Layer 2 of a small transformer language model trained on English Wikipedia (12 layers, counted from 0, width 64). Numbers have three digits each and are written without spaces.
A neuron's activation on a vector x is GELU(gate . x) times (in . x), where the dot is the dot product.

Input weights of the MLP neurons that the questions are about. A number n stands for (n - 500) times 0.0019.
n0 gate: 592371204442226442515473422225432486457417466433622475406443580245494579558554667602651388563582720530546180639636487594665432493297413588859366399539434527313631525579656576313313226355563377
n1 gate: 476555608549414530529570382326547536407563610434668591358342742357066381350498784506561332498186503578596430533600432445436472472276579354645450681619474363431497463330558570496448511305313717
n11 gate: 478903333425488524382772398322773412692536730344386543579366357386283577455561567570773665540457411579396364590486662523597681421655490311418620439292267312409672639500375618408529479157550513
n18 gate: 502267465356545677454400517554295366508606604753291492501459621468702356393485520643318644391541374824564463373590374356605466659325720514529582595406623505428740545513335513563579603391234523
n20 gate: 508535303546509511646462217332572722529610615330440598508334462657377487529400366480623453379419720529774481518432205706217220417422659806528392768548450518528582504582458691710100318377439326
n31 gate: 189508339654415634559461548488366455317530456722668306399394578363746419495601449421624244693706364462457639347476493614633459545430563401534572308537280381447629452764537260672457519376593474
n33 gate: 459506321551530469669478128317523551515350502294625546552554478591570535510337683415409282425608502408501457607477691783293614399670376451477386518338485550285544462367522357652548478453461614
n34 gate: 727334341506422736305273598468606686662623654622375787739474277471424596524320430273548522625306379526290691464486343509696508446257660639706610556643798474449562727277525529593629575527192427
n47 gate: 457417666864460597466370327434758441556635411515493477327673498325564447492550413550575629584278608433302305360497460677753533432640597599623501495567383262378788493505541336486550494341393594
n51 gate: 545474467640399333507474222383460428512548532391210390571512487456563299383587384527718476717190630703590697554279407281703607447610718270347377374619381411487583447638428826514645643600796426
n60 gate: 369549411571297402263631383405527523508372459414572524641458615497457563611737546610420386665559463426474327498562527552576441549595412527182484347622323353598662558727440511730392347347648649
n64 gate: 736354609269285718464764421214834601771561497599647467697352775379509547583726487493459342372559282694262608550323508329570325530406490543491534688757513345517659674492662469574225663506375708
n77 gate: 597451476362550561507440656265673561632226402440568449235599367732411436249546424659466455613585690632580518640621355530438459461608165582650201763384554099432614539705568499685247345245506311
n92 gate: 419534525460383487574723473406463315591515394751685423363540610585625463518455840344165377517273347434279471300517691505562459507518548723769472691518547442519310261400522588412547482781524649
n95 gate: 424469467388454692528396489479332592422770618445595396591811722462675568384534155330590512568551344663591467222145340571604441613462491530400612462606691532597260455531325621510585699439476553
n98 gate: 537708570547309536398567323585404603585442085880447653534351697268565418437579613551498410537441373428803542409703489524439390562627568321485644600559473440430412483361297308435583828653346412
n101 gate: 492549765607600338343492694289405723492388429612359495517432408357499485339651293609346581687528435585587326394673423245294438389696704330560475957770340699575419281554534580774549393588356508
n102 gate: 289571337571303340628386565204400568400427541415357690432593069352624594467348394508437653783460485705659635654628549595353560350511481261527406423491562416425514514481388601262558494396484574
n116 gate: 685869383555420738546557486643582492617575376570493655304587499477227266745510497325488392337388716556307505542538421581421585667587549394496603701484538461632516740484552764498670370570404635
n125 gate: 577613425880333532609264609372747498418480440480520717663672373123289796640330530411578566203483473692582822540452257656525651279471642729575388684617230735378421464522463699449532436604443409
n126 gate: 460388592739374363607392429465618486463543416582548601631511742298609569361290372476687601619512469875398448453617263444516386158202593650412493520556646616498526511447368553285296570749387374
n135 gate: 641610636621496545421661239573380598556559598367665650580593542320321597405510729418548334597358800423390338347328714848565429540584527248378441417793815538501667525386706571507542401653444586
n140 gate: 613451503540560362506532466462531451464425476408488908480551684482552516619400366441581257358718373397715578578203571647384641715327459559625725514638481416696440386610444553301712451396340884
n144 gate: 220716292615487717603607256487520368577481645312426821419599450633521551336688327505743463391568648510613495594712558409584671505619440660627644229468372571441609334527590579531345542565378526
n149 gate: 426493360342554360481748594385598672536669477785558456636592588474817283736636570654394531409404645511628385638483302347713620453670532553448516516528602470422523321639601493498647485450458306
n154 gate: 586448713683396567464380574456441679436625402651662428467631361342520594679338404568382492452393326643386569386641439551706570400394442369512662617564523393562522588626571482279779504511434654
n155 gate: 600499133685640688472600345701569682503374938418634584394287506534489410621493410511547572559714838572366548402464465508642495310493466402721525561523443556335471325409693479447581513443606412
n160 gate: 637573485461612482454328684616530311373396458653395423495578371446698422406539362523484507533310554326445542632521459505254556612611511696383381499655313409655751375513604433768481693425487542
n161 gate: 547360330505278625775515403565155520420404458261432417615581403301581484355170522351525517669603668375582373558704482755237518459511443347487406622615488884647576539386434747590701667389368470
n170 gate: 665666648285473578328494369551542454422555347420501632648348442519490422436634560557536695581295451329634629603569488612567489416338427460388576555606653670404549502589421438292633374794524643
n172 gate: 271374544677411418455470431508325418719358529469496511524655331441398524361486712504422568502357477502517528729430528542654716451691379443415463455661594278819686410430447600579641636412343357
n182 gate: 299437625695458487442420615407461514361823486539585494562496325585624357469554616606570318406557211210324388428555625296409643713523515442363431292665533356223650507528254571242524584598495532
n0 in: 494388658444287437754491581604345576450660401585577611494399298570567035436509901414443410559401507726506260516700380540523479478125496510569416397485477701459493747604452564437444388322381355
n1 in: 595343619646494349611471511346531364437386754509378556555472487306229390382348721345587350287238378487533388516383240555519486311378684679744419234397514554628381708506451476493423602309355595
n11 in: 645754363528366485331762354536658405721736621467501529608479440592329496784631547634652671378396415497380458556646682488557468380287589597356636562291316312679585866555493483427472462594453654
n18 in: 369246185445615278354482310537578438488428657453353550521494501467546512493368631696548471481351648415351511419442412376713619651588493422370342510528470830425587453615468598730335579803165569
n20 in: 281566603396490387547368373391385641423181352508484354507405676626429510349451466596365522528507387834213481579714286564377622410471675598427624675402383403387262368507661838545404632506317585
n31 in: 620434639467746214275599575546477330441602624205397568477576380627483744426296279470434616505426192430634424559361715475628478498440539534592289384803572499454678639395398691476461334495646681
n33 in: 394452471388449487641462092554467440591337423315644443676640562801657426509472521340354242494512421578652545542535307596342558306554460420469484415422550575492557626545470377467541639486612537
n34 in: 743307352709201511379229578436562540732358660587486768531407371477380624579436450412752725378400371559449487160443464674698560338500485445695538572573659411447480719419470463754640491522431442
n47 in: 493455602631658377513485537324780440527496422491533445177580540433510491643613357523594581535309716448424259450522609759604615417372469628613313651582442316359820462419482377527611101364471656
n51 in: 457542534634514382454474435238244656442627463534565225548199594476625305463392387541664523556319422619450736463603644291693428354596522399419508442679371463447472560692233706506510455459755416
n60 in: 549443513534627401441673319526649501499530612489680541610467590449502613623902386741434574391546394285436200658746437386796569406508464442429394564492517588740429519756487523855253667454509763
n64 in: 683528533218488744508805462399679539591423561678742410769341814424501784675732353492552382570624463650442551406395357405416257561447459549469842636442425374337715656371558311536503424475277558
n77 in: 402699485574521411599457684331510572543542503426685396673497677516493554250551585258067389474657423254458495506474146394427586695351748671465439553459426340775306670167359351589428477327616300
n92 in: 356525368564392283521636689360237313489445263491678427516648355530662533544464640450483576572285523633332624390511587595553635485470267706617283523425548505507516431532403828538663595658674791
n95 in: 499696507426582552537373521381416457373773627479764633659691595451652660372488422311720500685349394724422458365389388603399419723457553472270549232510594433494286479333491606717397701450373575
n98 in: 650725377563431652619469573681539749683538454585461760365436569476415611615277811440480486560361734552660664670322184407317661561555459545432457701315591341521334591108297514460530719604330646
n101 in: 572635758584575568398487769278278679472419190551500439790357505315427668345438513656593495633581598591383483383622410430352678666535557577552427676506363539540341464312511483817697418460489685
n102 in: 379504541529427624382438611295510631432479527440598524570328432822629674495586493506661447527504354391605431660371759610637557513379777453547713475631544605696119628425429692220398569316262671
n116 in: 399363494414681466483732690600496372488406222430388367353592557623650477475550599521520592576675666320453557587569539360304771502400810488459554447663662629282541602574480666454209406603444501
n125 in: 727344738341621364259673682566285627627352514804570523577337531453534325536667716484480404681354477690367339620416746434469310608440542446181859686575513338527578406398491565475479571585246318
n126 in: 525199567571434762349474343466276433257767428554444572402666399323573637480572618276329578496477807530484350608399527638616334492258403645537506485294285590290725659494511663376567489587411565
n135 in: 601800522406502561415495495451382740610417425415774706619415648256652612335601610576549135791397697396380310353496418439522401478598557243572527509698520262740241424716672404468478337664523578
n140 in: 242626501665584632483685551730379625584482405460566400542377622473404561558559624402489606506402572649469568067550634288465361462515541678466483607446661545513406717587676313457273484666521444
n144 in: 667533591420370146447261518458420469541453645681578503616205644491551197481514537548421359601751530563375446474645472575326557579323660563428402511590475487524631197233393491544396596501623387
n149 in: 623555321216397318447789448540430552690531360626514436561525579465743403531513443763382280448438595504492514480422296448709544598593509605523404505606671579536581331487599479525471535362473339
n154 in: 738664633572310404446254393375492635659382407513413327503687481711441477619569368467492417605778632477354585320491439439629756508451685627496645539463439304614375623458381703601422696537507639
n155 in: 423626323585555488652421473404885726718518603414676545528289860258379502617267391624556375512515743589344393604478583616270381334460396618619676608364611529445676378551546288564673283349614580
n160 in: 615751416821670673366375558386532413441344352448475680366415515430555575612723634515272221585358694331442394809562608384485438442378575679411659518581553225600505412417626633479464502407596467
n161 in: 601365214402446223475746449564632972727586336291622612261375819531440444284701530747726566312700640474644537473424411672369442543586548451529223439509614502521454475545582411581415481481632376
n170 in: 428542467449386599393540439561206347544499281590502615550407493520524538667466489686569425491307504291516383330626629380458466604626390329598595562490391573398731321637426622490635351471319395
n172 in: 519514521487572458372395467511076540555397632368625544384824569540307340522579396403518338678305346624607519728630569734566501589313347477767589449376538497613517392520336687581779458630595516
n182 in: 395816568441377356442696579459407410605522680604175275225325574378381402424510584540632433588685545387303414629254750361595511583682467485375555868387693417414718594510722417524774125312426349

Each question shows a token from some text and the vector x that enters the MLP there. A number n stands for (n - 500) times 0.0085.

"s": 434518615434390439539481604552448223508527259571445427303377362798515707471331581602499480386360520611398587466453509658726553616561687471576543348622551495695667605385581300406527500618692322
The two highest activations, in order: n92, n31

" by": 233290537354473547357655572556361471399535657466519471336424463434397596489443565583374405347512520394517401479233660542421774617458492441616512650567465647398539669549790374621329282699636476
The two highest activations, in order: n31, n182

"\n": 325468543428699393565413796580381577271447514476328702416355442594387389504460656540677513405326509390581497489348580625594562245523384466606630296474314564509611757486608428601320587715452424
The neuron with the highest activation: n31

"ic": 378517487611516401513577495458621325191491559805591560327418502500618450486413673661365381393334520392499702668423644514633550513636637321428260474657678706652556635490378360503544414655442442
The neuron with the highest activation: n182

" 2025": 502488601562516502588461614276399631383441519522267688239718639673493635585412603333404326498454432531358615549396519521695383479506486583397478496429202840507660488407480505358403537435555400
The neuron with the highest activation: n126

"k": 483358657582409413523231382581486404486588452613530246169412442417496588387473493487426505476198477611443764421367533452819416621681562467632628374506311464597747556442602374393483431407390393
The neuron with the highest activation: n47

"ra": 614623563378492585523208405583431469479522506656486622589484270303386521450419295600469701390670511587447550535494599430567317573396584303515613487570588478781425740567519627274407420340698519
The two highest activations, in order: n102, n154

" Y": 576462465448403470515364373509421660492492500410735659625610585728616518146542401576375584375397404568280619359463406583296587466449298407598809593420442570575568736367473556379407304462546565
The two highest activations, in order: n33, n95

"as": 429480574308420393628496656490418557495501547502657422384559371714335565308265446581361472473371590360533409451528361538573546487551770347460399407477667497585866568465237590801400531494590572
The most active neuron and its activation: n77, at about 11

"Re": 267624331463470329408554684683283467487541628414365466389558385571831527439546795625565583282693515664455545517642576400397272385326490425488605608408544598475741552476490621725447526565664607
The most active neuron and its activation: n18, at about 9.7

"serve": 322574573481311537561574702257325546294656506546480311525715629584323525555493381447770466448457686515435452658737369467359425388451495305460496396578448731528603536442599673413496541618329664
The neuron with the highest activation: n126

" Association": 395657615500323554455515717424381523331577492386522403350707243631534420462541472468477289376662610411380782539462449706517339434369577476433585585403355726577583493478542339415516490522664470
The most active neuron and its activation: n154, at about 2.6

"ted": 333341697459535506340480524446481309485665504443400433560353436485304497566444478643584195143337551626508509617339664440535534639613527522575310384570422635494732607353710317343472496554626502
The two highest activations, in order: n182, n1

"it": 407403427528518353345409238575537531598524678477422586311321523613502510665545630414403477330629666375497500370529486332463497431667252366603578204673436671656579258501298432582336546698508369
The most active neuron and its activation: n144, at about 13

" some": 524334410431380400579574558775460372361482632337398532561444508375289451335449625608587416596601596468540461611313318382326481599496487342542750593364487489514597812266565429672481537498801455
Which three neurons fire most, strongest first? n161, n1, n155

"ate": 275347538440402444336553587341644291304686529610317205466444406684494466445426308593535358406537503442415624637485411279425383644474438473422697498450429707642510576374510559603486493535282415
The most active neuron and its activation: n18, at about 11

".": 396716613619395622517464763587352576602376622466339410457403592563487415492454819813444531446270528510531519402304655683563587557363416495435580328535377586471464589447674638547340628595641298
Which three neurons fire most, strongest first? n51, n92, n172

"00": 435563578600422462486683629396622577227340439608385709538616593480704417523538425496399371472251488352426677279412671450563555656592620538467470342354625726687602438398497388646420545363698409
The two highest activations, in order: n149, n160

" 2026": 561482612470499478623393627215444638363410484520294649257744628555479663607420575407462332571444439572375595542314577554670427528481508543407493450419225815509712448412423500314389530454599463
The neuron with the highest activation: n126

"ular": 519395518611556567334504531373480524135457740741368419203410564383474556530464677599634313439438610448335584558631388534421639634519450656545503497440604634601702623489402534371489379416676495
Which three neurons fire most, strongest first? n182, n1, n160

"o": 543659622425521511462333498604509534348328358657564466421591429553529698356361616609399561269415533452448430496488377545540519695586685448439518331487519316476821465446320238568316291559662306
Which three neurons fire most, strongest first? n77, n47, n160

"tra": 505511600423425677468385824387529299302531428341663570527357446475436487533417414526598380369584745429513555398597573342416441456578614516671411294384529457735571665438419532407327531196655598
The most active neuron and its activation: n77, at about 7.4

" the": 333549741659531198554591396664311447516526630287476561492441566414457642511404761724509346259435588290413597425402537648518635492438456476514677630419490579461509599339535450673387332637584507
Which three neurons fire most, strongest first? n1, n135, n140

"son": 424744315480335387624588585458522362175631467528463414291393428622469451503503502446475525371393532620367626508366651547553360576395653390427314499492426712683533594484495179231512400631416561
Which three neurons fire most, strongest first? n102, n92, n182

"==": 464453516727444470445493789423361558266345603470403562410540471538371569452412666704537590281586525612635439338246609596373722504461381645404575403476400594583517415436740630595357708659387422
The most active neuron and its activation: n125, at about 5.1

"chi": 578656705535358450418417631811376540115533533664653559566513453537618569673614569489486497437377506559577619583404693488771625507730525500682473334464649362625675581559324230480412444535433645
The most active neuron and its activation: n31, at about 5.8

" one": 440476529476512316720530594728335454270569537285381540557554679332384563355450600582485415509496535600517597675338437520523439423489639430355801698348360635618485661290456385602544352534750489
Which three neurons fire most, strongest first? n125, n1, n126

" all": 485439415446466377458636490676507562446530589258406458518379428426458450395437550675694414633553765469527559637478362539313668393584549433636676552333462638603714780288384358705481403532733456
The two highest activations, in order: n161, n155

"r": 351512654456471427610358600490491409327558526521727245604522395549369580700605486423306695440362657452413494626475540504561486714465605473533499226570505528633532711343628413312541356597747242
The neuron with the highest activation: n0

"ur": 544450417346359447355601380480407399313525655585496395573489358711409728475573510223290626297644473366418482433722482498350441632644438355501477236539423621593533422385502323447414346467366301
The most active neuron and its activation: n33, at about 2

" East": 521600536393327469522358657640476723300540554425609490576694439627635675379549412538504335542434383426441533319356562586464657590584484365543807612442487694540541538317592135525499338509465457
The neuron with the highest activation: n95

" St": 454515577434521485563524482558417612572578761396506477542486461545436517452581634614355599315360614498298780503438659700176558258427367512594687557177435642520493660306426444432521602428580406
Which three neurons fire most, strongest first? n11, n155, n33

"im": 381680543559354374422284452552513467430521641705688281433544496441560570487391433481548531448438582280529515545595710475528417503804301442437424274425665552666616506527386246755331560677365458
The neuron with the highest activation: n60

"ri": 611798603341524537540420654503405363388421511637521556699441540374513565721468482586354684393393728588514418658659594637503489643571147280588545316502635586523484558430438455409426428464256567
The most active neuron and its activation: n170, at about 11

" ": 489637456397459410293390525440335467531534329501330599364488629467539548385533624622374652410488581504658793365459534408467673536554529607495657609288414539583464735153503378577354602566617400
The neuron with the highest activation: n98

"5": 262404490586453369455492480556489655409451470469442645477552678278560601618553475494331517485241400360394633380514651493563390527610547696176538311427554659593793543357403430699429556460754559
The neuron with the highest activation: n60

"gu": 248536528569275454469295342619597414228564474637584439518374569565475283706565375554634578427533528651456671480406467417281359504687356367466454326428640478749646548590403474347446443420648610
The most active neuron and its activation: n51, at about 9.6

"ical": 450401550692514521596575510474561360141412507792486375398568501478422537497498705777578310217473584336411584544384653486510590692619587403610451654610592594502324758528524427478572375660505374
The most active neuron and its activation: n182, at about 16

" she": 530506474475324388478423606447419267394582699520321547436611577313148499223472569424409415464366555632347605590401400427436519431536383464398845484365501323517514541442688430488322380403627594
The most active neuron and its activation: n1, at about 24

"al": 408664510521454404266326483326453379449377560600368335412418565700448620629410422558479496380731493473390566481871310444303745532387489385664604324449557492466501556457583453766377353608571340
The most active neuron and its activation: n144, at about 8.8